Layer 4 of a small transformer language model trained on English Wikipedia (10 layers, counted from 0, width 64).
A neuron adds its activation times its output weights to the MLP's output. To switch it off is to set its activation to zero at one token and run the rest of the model.
A neuron's activation on a vector x is GELU(weights . x + bias), where the dot is the dot product.

Input weights of the MLP neurons that the questions are about. A number n stands for n times 0.0072.
n10 (bias 0.070): 3 -34 -29 -4 6 -50 5 12 8 -9 9 -41 -26 -16 -6 -1 28 -21 4 -7 29 -8 8 12 26 7 13 2 -28 3 -9 24 5 -27 -14 9 16 -37 -32 -19 -11 0 3 29 32 -11 -6 37 31 38 16 -19 22 -32 14 30 31 17 6 7 5 34 -6 -45
n25 (bias -0.057): 3 21 7 -6 63 12 -16 1 15 -60 -19 -32 12 -7 -59 10 7 -17 14 13 5 48 10 60 3 36 40 -40 -41 37 18 21 -24 26 32 -15 -16 -24 1 0 37 45 -42 36 27 32 -37 19 -40 47 5 -31 -12 -31 -15 -22 51 -20 -26 -5 -16 40 -4 -23
n32 (bias -0.142): 29 5 -17 -26 -9 10 -5 49 56 19 -8 0 -2 22 -2 -15 -13 69 -27 -23 39 -67 2 22 24 -10 -16 -12 15 -9 -5 16 10 -33 26 -19 14 -1 -7 36 -1 -70 -51 4 -21 23 -46 -25 35 2 -7 -38 -28 31 -12 -20 36 16 -33 -31 55 37 0 -1
n39 (bias -0.014): -31 -56 14 -18 19 -10 21 19 -7 -19 63 -27 1 -31 11 -21 19 11 -8 -23 -19 8 -15 20 27 48 -37 19 22 2 -66 -32 47 18 -15 -36 -29 7 -7 6 10 6 -32 18 -22 9 -23 -25 56 21 27 -8 -56 34 17 -9 -21 9 -4 18 15 -35 10 19
n58 (bias -0.050): 6 3 22 -41 4 11 -85 -30 -60 10 22 -27 5 22 -6 19 37 13 -13 4 -7 -52 -20 0 -29 10 -35 -1 -59 7 -21 3 37 9 -29 -7 1 38 -1 16 21 -11 1 65 26 11 6 -31 15 48 11 -31 2 -2 -3 4 45 -24 2 -25 -6 6 16 11
n77 (bias -0.071): -13 48 4 -27 46 32 -12 -8 44 31 26 -23 36 9 -9 27 -39 6 -39 -25 -4 -19 17 21 -12 2 -53 -11 -55 -11 -10 -5 -4 2 -46 25 6 2 -16 -30 -3 53 -25 -5 -11 -20 21 9 -28 -17 -14 36 36 -4 5 -44 10 -4 4 -43 30 31 10 16
n78 (bias -0.258): 7 -37 -49 -5 -8 15 23 -30 -45 1 -25 -1 -16 9 45 -48 -39 47 -24 -15 24 -9 -17 -16 28 -39 -14 19 16 4 -20 35 -8 37 -24 -22 16 -20 35 43 6 -21 -12 4 -25 -5 -17 -32 13 -32 29 46 33 36 -76 37 26 35 -36 3 6 -31 -44 22
n86 (bias -0.259): -24 -14 15 -95 37 28 25 14 17 -59 36 10 62 -7 -9 -4 -26 -33 -20 -23 21 -9 25 25 43 20 -14 -14 -30 26 22 -36 -3 4 -81 -8 -11 36 5 39 -24 -62 14 -34 42 9 -13 -7 -23 8 20 4 6 25 -6 6 24 43 -42 26 17 -54 24 -54
n98 (bias -0.089): -24 -44 37 -22 11 36 -18 -17 -54 18 -15 -37 -39 38 -7 -26 18 -10 -31 14 -52 19 -39 5 16 -32 -6 -1 24 -28 -4 -36 25 13 -1 11 1 9 -24 28 41 20 26 -13 -1 48 0 -8 -26 -22 27 43 23 -3 -92 36 0 -24 37 26 23 -2 -8 -15
n122 (bias -0.096): 29 -35 47 33 -23 6 0 10 10 -4 -50 -27 7 -2 7 32 32 28 -2 48 36 -26 -10 -32 -21 23 -34 -28 -7 28 4 12 37 36 -21 -1 10 -14 42 -65 -1 -47 19 -10 -14 15 40 7 -35 1 54 -70 -11 -1 -6 -23 28 -68 -26 -2 -14 32 68 15
n136 (bias -0.077): 27 -21 -30 -49 10 16 -34 23 22 -19 6 -34 25 29 17 25 0 9 -30 15 -46 11 15 39 -64 5 -4 -7 28 33 -23 51 0 -36 1 6 12 37 -6 15 -19 5 21 22 14 27 -14 -29 -48 -25 52 -32 -46 16 2 23 -8 -5 -61 -22 64 23 72 13
n138 (bias -0.021): 15 -16 -33 35 21 -7 22 -1 -35 -38 28 -42 28 -28 6 -2 -2 -15 -23 -33 -42 -12 -10 67 -52 29 -16 20 -15 3 -41 28 -22 3 -5 12 11 18 25 20 3 41 -29 16 21 -1 -13 -44 -7 -8 33 44 -5 5 -9 -6 -21 62 -6 37 -1 -5 -16 -5
n152 (bias 0.005): -1 29 38 71 -19 -13 -17 30 8 -7 30 27 -37 50 11 13 -16 -42 52 14 11 -10 0 -1 -6 -34 -6 -9 31 32 -3 -55 65 13 7 -33 -17 -16 -45 -35 2 -16 -5 7 8 -52 -35 -20 -36 16 83 -19 -6 7 -20 -49 22 7 -15 -16 8 1 31 5
n213 (bias -0.169): 44 -29 -42 8 37 57 -12 -8 21 48 24 -14 -31 30 1 -7 18 10 -33 33 14 -18 -3 20 18 -15 -33 -7 22 25 -8 36 -32 41 6 -30 0 -2 15 -31 0 74 -15 52 -6 -15 27 25 -10 -2 -18 -23 6 -53 -30 -12 3 -32 7 -48 40 4 -17 62
n218 (bias -0.168): 45 30 2 19 -30 3 26 -11 35 12 -2 -56 -45 -20 31 -70 -9 -20 -17 14 -18 -5 -6 55 38 2 -19 -35 21 -43 47 -3 39 9 11 74 3 -1 -14 -8 -20 8 18 25 -43 -13 -10 -36 18 -3 -7 43 -67 85 -24 -52 -15 26 39 37 -5 -35 -15 12
n227 (bias -0.085): 26 33 8 -19 -45 18 1 -20 3 10 -27 -33 15 -71 -9 -5 32 1 -26 -14 1 27 -40 14 29 -12 26 6 33 28 -7 24 -2 -23 2 38 22 5 -22 -21 14 43 9 17 -15 6 3 20 3 24 -3 30 -17 -13 -1 17 -20 3 11 -56 0 13 45 -28

Output weights of the MLP neurons that the questions are about. A number n stands for n times 0.003.
n10: -75 33 -18 75 -1 14 14 12 -11 -10 -28 54 17 -14 20 38 19 4 39 40 12 11 29 16 20 13 -9 -32 10 -2 4 -29 -49 -40 -29 -52 -24 38 -9 3 -9 -25 -22 -15 -45 -16 -38 20 -29 -2 -39 12 -24 13 -7 63 -18 11 -13 33 -1 8 35 -1
n25: -1 11 34 53 -49 6 36 20 -9 94 -43 30 37 26 -21 9 41 1 -29 -42 -44 -71 27 30 4 -27 -30 -30 -11 22 -65 -19 -27 -27 3 -6 -20 26 41 4 9 -21 7 -19 -34 -23 -27 -19 -5 -3 -6 -2 -55 44 3 10 -2 14 -10 25 65 2 -11 55
n32: -34 -23 21 39 53 -30 24 31 -8 24 6 -19 -7 33 68 -7 32 -27 39 -10 -41 17 -27 -26 -9 12 13 -23 -41 23 32 -48 37 31 1 -49 70 -14 17 10 -12 20 45 16 25 -26 7 -29 -20 -6 -90 -6 12 -40 5 60 -28 -23 -37 -30 7 4 -26 -45
n39: -3 -40 -60 21 -4 -2 -31 17 3 18 9 -6 -46 -74 -30 -4 -6 40 -33 -17 13 25 -22 0 -3 -3 42 26 32 10 -45 -42 -92 10 58 -14 -15 64 -24 26 3 17 29 52 13 12 8 -16 12 34 -5 -19 -16 27 14 10 -20 87 -5 -4 -20 20 9 -24
n58: 18 -33 -24 6 -64 -15 74 -6 8 -12 6 16 -44 -20 61 40 -34 -44 44 0 14 5 8 -21 36 -3 48 0 -10 -28 0 8 -24 -6 -9 9 -39 -7 29 -19 -13 -36 -5 -62 -40 -21 39 78 -14 -36 35 -2 20 -38 11 17 -1 -10 46 5 29 -40 13 24
n77: 36 -33 17 70 -59 36 11 24 -61 36 -78 43 1 -35 46 6 50 -2 23 12 33 41 5 -21 2 -26 24 -3 39 -13 12 -23 25 -29 -38 -10 9 4 -31 18 -30 -58 -3 10 -20 33 -18 -29 5 30 -13 -29 -21 -50 4 28 6 51 -67 85 -14 -67 6 -2
n78: 16 36 -30 47 -20 0 -22 -14 55 -14 -10 -17 -17 -29 28 -44 18 86 -30 16 18 77 -15 -15 9 -4 68 -1 -38 21 27 -1 74 -60 -23 -38 -39 36 37 -18 -25 -6 51 -20 -51 -2 -27 -32 19 -19 -53 43 -67 5 -53 34 -8 7 -9 -16 63 39 16 -23
n86: 61 -1 -10 59 40 13 -11 17 -25 45 -92 8 14 -62 13 9 73 15 52 23 0 -23 3 40 -33 -31 -1 29 -59 13 22 36 -53 30 10 5 -22 -33 -10 -41 -50 57 -6 1 -17 37 35 -32 -62 21 3 -50 -13 40 -22 -44 41 -83 12 -17 -6 24 -2 11
n98: 77 9 13 42 -15 -9 -12 -9 36 -47 34 37 -24 68 -4 -31 -7 18 28 -33 38 -8 -42 2 11 9 42 14 37 -20 -19 -11 4 36 30 -30 -10 17 -6 -4 34 -48 -12 -3 -3 -43 -7 -27 35 -10 19 -77 -44 -60 53 -1 31 -20 -39 0 -24 -3 -49 16
n122: 19 -12 29 -14 22 -29 -3 -15 -14 -4 43 61 65 -7 16 -11 -37 -25 9 -62 -53 32 40 6 24 3 9 59 31 50 22 2 -44 -67 -36 -34 -30 27 -80 60 23 41 -54 15 85 -43 -58 17 -26 -70 -9 26 12 -20 34 4 -18 29 -36 38 5 6 -1 -58
n136: -36 46 11 84 -1 -7 25 47 -24 6 -37 50 -45 -15 -26 54 33 -25 -38 -9 41 21 9 -54 -2 57 33 -15 -48 -22 17 11 -22 16 -61 22 21 58 16 -19 29 17 -52 -17 12 -49 25 20 5 -2 -36 55 2 4 -30 -30 -16 24 -26 -3 -47 -45 -2 -11
n138: -15 -7 -66 -9 -16 -24 -35 2 2 13 -24 28 16 22 23 2 11 44 23 19 35 -33 3 68 18 -21 -37 40 4 -15 15 -20 -57 -21 -65 24 -24 32 -17 12 53 -24 5 38 21 -12 1 31 -31 -37 -31 37 -9 -10 -39 29 -13 12 -14 -8 -24 39 39 -5
n152: 1 -1 -23 -55 10 10 -2 -55 -1 -19 3 -11 37 -39 -28 -52 55 38 -49 17 -47 -21 -3 -13 1 16 -14 0 -26 -27 -6 -1 -41 16 -16 33 48 41 -7 29 -2 53 24 6 -6 43 15 10 51 5 -51 32 30 1 19 25 14 -10 -13 -10 -41 31 34 -19
n213: 10 -58 52 -7 0 0 -19 -22 -6 16 -24 14 67 -2 -8 23 23 1 25 -61 7 36 48 -54 -25 14 -3 12 -34 -6 -10 7 39 -19 -40 34 5 -14 -13 -14 9 -49 30 -4 29 -46 -27 19 -27 -6 3 -16 8 65 6 36 30 -37 13 65 -21 -33 13 -46
n218: 28 12 -10 0 -23 -26 -24 1 -19 6 -29 12 -3 -43 25 -25 65 23 -38 30 17 -13 6 29 31 -12 -38 2 52 -34 -47 -5 -13 -20 15 -66 23 -39 65 41 -24 -42 -15 1 -55 49 14 -25 -52 44 69 13 -33 -82 10 76 24 27 23 -23 7 28 -14 42
n227: -15 33 -27 45 -18 -13 -32 -47 59 2 23 -6 -13 35 -2 -17 33 17 12 14 -25 20 15 33 16 45 15 -36 24 -14 17 -15 -39 -12 28 -34 -23 -42 -18 3 16 28 52 -37 -4 -30 -52 -10 -27 25 28 38 -23 39 -14 51 -35 -10 -55 9 10 10 -47 1

Each question names a token from some text and the token that comes next. It shows the vector x that enters the MLP there. A number n stands for n times 0.049.

Then comes g, the gradient of the next token's log-probability with respect to the MLP's output, scaled to length 1. A neuron's effect is roughly proportional to its activation times (output weights . g). A number n stands for n times 0.0048.

"8", then "."
x: 30 23 19 14 39 -50 13 -14 -18 7 4 26 45 25 1 46 6 6 -6 -16 -4 -6 6 3 3 -1 25 14 9 -54 -3 -18 -46 -21 13 -9 -18 -13 13 -18 -10 28 30 9 -3 -20 -11 -15 -26 -2 -42 3 -16 -7 33 27 -7 -2 -27 1 -25 1 -10 6
g: -18 -23 9 -37 -11 35 11 43 -7 -4 25 -57 -1 6 -43 -3 37 -27 -39 -13 14 -17 22 15 8 -61 19 28 0 14 -22 -4 28 14 3 -7 23 13 6 -1 39 -37 -45 -33 8 -5 -4 -34 5 -9 -50 -16 -18 -1 4 40 7 34 33 54 17 6 -17 40
Switching off which neuron hurts the next token most? n227

" and", then " D"
x: 21 19 -4 20 -19 29 -27 0 -17 -3 -26 28 53 -3 12 19 58 5 -6 19 -17 -5 -6 4 3 5 0 -19 20 -17 5 -4 3 -21 -8 -30 -39 -2 26 16 -19 14 13 17 -9 -46 14 18 -37 -28 3 16 -5 4 -4 22 -26 -2 6 -11 -6 -12 10 -24
g: -37 -12 -8 3 -22 26 -26 6 6 11 -10 7 13 -2 14 16 -53 -2 -13 -29 -5 61 -5 81 19 20 6 12 -54 -22 33 -52 14 22 -8 13 -27 -13 8 -53 -4 28 17 -3 -13 7 27 -7 -6 -3 44 6 -8 -31 -10 14 -38 14 -12 1 34 -43 5 42
Switching off which neuron hurts the next token most? n227

"ke", then "’"
x: 28 -5 39 -9 4 17 -21 21 -20 7 -3 35 23 -2 -4 12 6 -11 34 5 16 -33 0 8 -36 11 21 2 17 -33 13 14 -1 0 -3 -8 -44 -24 38 12 -11 6 9 -25 18 -25 -24 2 -19 -34 -4 -18 18 -35 0 45 0 -34 31 -21 -16 -3 8 11
g: 2 17 19 33 10 23 1 -11 -10 8 -27 21 68 11 17 24 -20 14 -10 8 -11 7 -16 6 -6 -33 -13 14 -15 4 38 -46 -8 32 -6 45 -45 8 -15 -22 -2 30 14 -3 -9 34 -45 11 -65 -65 -2 -12 -6 9 26 -55 5 -6 -47 13 22 33 19 -15
Switching off which neuron hurts the next token most? n122

"0", then "6"
x: -13 -2 -11 23 13 -32 -17 -23 -14 33 -20 69 22 19 -22 20 21 -5 -21 4 -4 -2 -3 -13 2 3 6 6 9 -30 45 -31 -2 -8 8 5 2 -29 -7 20 -1 41 2 5 12 -6 -39 -22 -36 -25 -12 -3 25 36 -8 39 -10 -19 14 -8 -5 18 -8 -22
g: 52 -11 -20 0 19 -3 -43 -1 -74 -2 -3 -10 16 5 28 -14 -28 21 -10 7 45 -25 29 51 -14 -23 -3 -29 14 -12 29 -6 -40 -3 -14 1 -17 50 -19 -31 -6 -10 -19 24 -15 -39 10 66 -25 -19 4 8 34 5 1 14 43 -5 -45 32 4 15 9 0
Switching off which neuron hurts the next token most? n98

"\n", then "\n"
x: 47 4 -10 36 -7 -22 2 -23 -30 3 2 0 -5 19 23 -30 21 38 -6 -14 -15 1 8 13 17 1 25 -11 3 -21 9 -5 -4 -2 -8 -31 -56 -3 38 31 -24 5 12 6 -15 16 -4 -16 -19 -11 -15 -4 -31 -24 5 38 8 17 16 -8 1 8 -24 -10
g: 28 -24 -21 31 -5 -8 -40 -5 0 -12 -1 2 4 22 26 9 -58 38 21 4 -7 -2 8 -31 -39 3 -5 -52 -41 30 -20 1 -9 52 -20 -35 -3 -20 14 -17 47 6 37 -21 -33 54 -29 -14 -5 7 -18 15 36 47 35 32 -17 -9 4 38 1 14 -13 -32
Switching off which neuron hurts the next token most? n78

"cc", then "ola"
x: 12 -1 3 -4 -35 -32 11 33 26 3 39 48 -40 23 -40 50 -7 14 23 -37 3 -36 1 6 20 10 11 11 8 -22 11 -10 -27 24 -16 -13 -34 -21 15 6 26 -7 6 8 5 -22 -22 -12 -24 -22 -26 3 -8 3 23 21 -14 -5 11 11 24 4 -15 -3
g: 40 5 -27 -13 -15 -24 -12 -20 23 22 18 -61 -3 -22 11 76 -2 -9 28 23 -20 -5 -15 -16 42 17 -57 -29 1 20 -41 29 -6 -21 16 -30 40 33 -6 3 -10 33 -1 -33 1 3 -12 13 3 -20 25 46 6 2 -12 25 43 8 -2 -31 -30 -27 -35 9
Which two neurons, each switched off alone, lower its probability most, in order? n152, n77

"ay", then "in"
x: 36 -2 32 -6 -7 6 -7 27 -7 29 -16 39 11 -4 -1 33 4 49 17 17 19 -16 16 -5 -10 28 15 35 16 -36 -24 -9 -38 3 -11 -17 -32 -13 -12 -15 21 38 15 -7 9 -42 -32 -21 -47 -2 -11 -8 -4 -9 31 3 -15 -14 -23 -3 3 -10 6 -7
g: -13 29 -19 -52 -60 -17 43 -5 23 -7 -16 7 -30 -1 -46 -17 15 37 48 -36 -6 -30 -42 21 -6 -26 43 3 34 -9 19 30 24 0 -50 -4 -45 -7 -38 9 -1 -13 35 21 -7 -12 9 -10 -6 3 -5 13 34 -11 -14 14 17 -6 40 15 18 39 33 -9
Which neuron, switched off, raises the next token's probability most? n136

" |", then " at"
x: 22 -2 8 50 -34 9 -23 -15 -20 17 -4 30 40 5 13 0 -28 20 41 -4 4 -29 7 6 -14 3 -3 -28 18 -18 17 -20 -1 -17 -20 -27 -3 -2 17 2 14 13 6 -10 -23 17 -36 11 -27 -20 -13 32 -11 7 0 25 -6 17 22 1 -13 -13 -11 -14
g: 14 41 5 -6 -40 52 -5 -1 8 -10 8 16 43 22 -42 -37 51 -10 -21 6 41 0 24 -48 -2 -23 -52 3 -19 20 6 15 -25 -24 16 46 -23 -21 12 -5 -12 19 13 8 -15 -58 -33 -1 -27 30 65 -1 -19 15 4 26 0 7 2 -5 -31 -20 -16 17
Switching off which neuron hurts the next token most? n32

"5", then "–"
x: 10 -4 1 -5 22 -40 -30 -37 -30 -9 -6 71 45 14 3 0 25 -7 12 18 11 -19 15 21 -22 49 14 -6 4 -28 12 -26 -8 -13 -9 1 -34 -29 1 -12 15 31 19 24 15 -28 -13 -5 -31 -9 -44 -6 12 9 22 32 8 -6 -15 -5 -3 -1 15 -3
g: 14 -45 19 -19 20 -28 4 -3 13 7 30 -10 -14 26 44 17 -21 -49 1 27 -6 -10 -22 3 61 -27 49 3 -26 -1 29 -17 17 -1 -2 -60 16 -20 53 -17 -26 7 -32 1 -17 14 -1 -19 33 36 -15 -48 -7 -25 2 27 40 -12 4 -30 -16 -24 17 42
Which neuron, switched off, raises the next token's probability most? n25

" G", then "ri"
x: 15 5 22 18 -34 -4 -1 -3 4 5 28 27 -8 27 -28 1 10 -11 30 2 -7 5 -13 28 -2 0 11 -13 28 -62 9 -8 -14 14 -47 -11 -61 -7 14 8 0 9 16 -8 31 -33 -27 36 -8 5 -34 -12 -4 -4 17 34 0 -6 -23 11 5 15 1 -9
g: -13 -19 -17 -31 9 28 -11 37 63 -26 41 -47 -18 -44 -8 -20 7 32 41 11 -4 -33 -33 17 25 -23 -4 21 14 -38 -16 37 -8 -22 17 -26 14 11 -15 3 6 0 -27 -7 0 -24 -15 -24 -14 71 18 34 -33 -3 2 16 -8 -47 43 1 16 26 -2 21
Switching off which neuron hurts the next token most? n152

",", then " accused"
x: 31 26 -6 31 -5 42 -9 -46 -11 11 -20 7 55 25 8 -12 28 34 28 -9 14 -1 -7 3 9 11 -2 -36 14 -24 4 -6 4 -8 16 -25 -46 -16 -3 -6 3 12 29 -13 -8 -20 1 9 -37 -34 -21 15 -10 14 -6 14 -9 2 1 -15 -5 -19 -3 -20
g: 14 22 27 -24 -11 -42 4 2 -38 -24 20 10 23 -26 -60 27 3 -18 47 75 -45 3 -11 37 25 -2 -26 11 29 -24 -6 -31 11 19 17 -38 -39 -5 -7 10 12 1 16 6 15 -14 37 7 -10 14 13 -56 -23 13 -4 -38 4 -26 18 16 34 -29 10 23
Which neuron, switched off, raises the next token's probability most? n78

"s", then "s"
x: -3 11 4 -1 -25 -25 -21 -17 -2 0 31 1 -38 12 -4 25 47 12 4 0 14 -31 12 32 -21 7 -15 34 -4 -74 4 24 2 -17 8 7 -19 -8 10 16 -1 38 1 2 29 -28 -27 -8 -3 -22 -28 24 -7 5 39 -8 -18 10 35 -2 3 -4 -32 13
g: 20 15 -1 -25 27 -16 13 11 -17 25 -9 54 -10 -11 35 25 30 4 -5 24 -22 13 64 -19 -7 4 21 -1 4 -31 -63 -21 -12 0 37 4 26 -38 -38 1 29 -35 -47 -14 18 -10 4 -28 7 23 13 9 -54 14 -11 56 -38 0 14 12 4 -36 -30 -14
Which two neurons, each switched off alone, lower its probability most, in order? n218, n77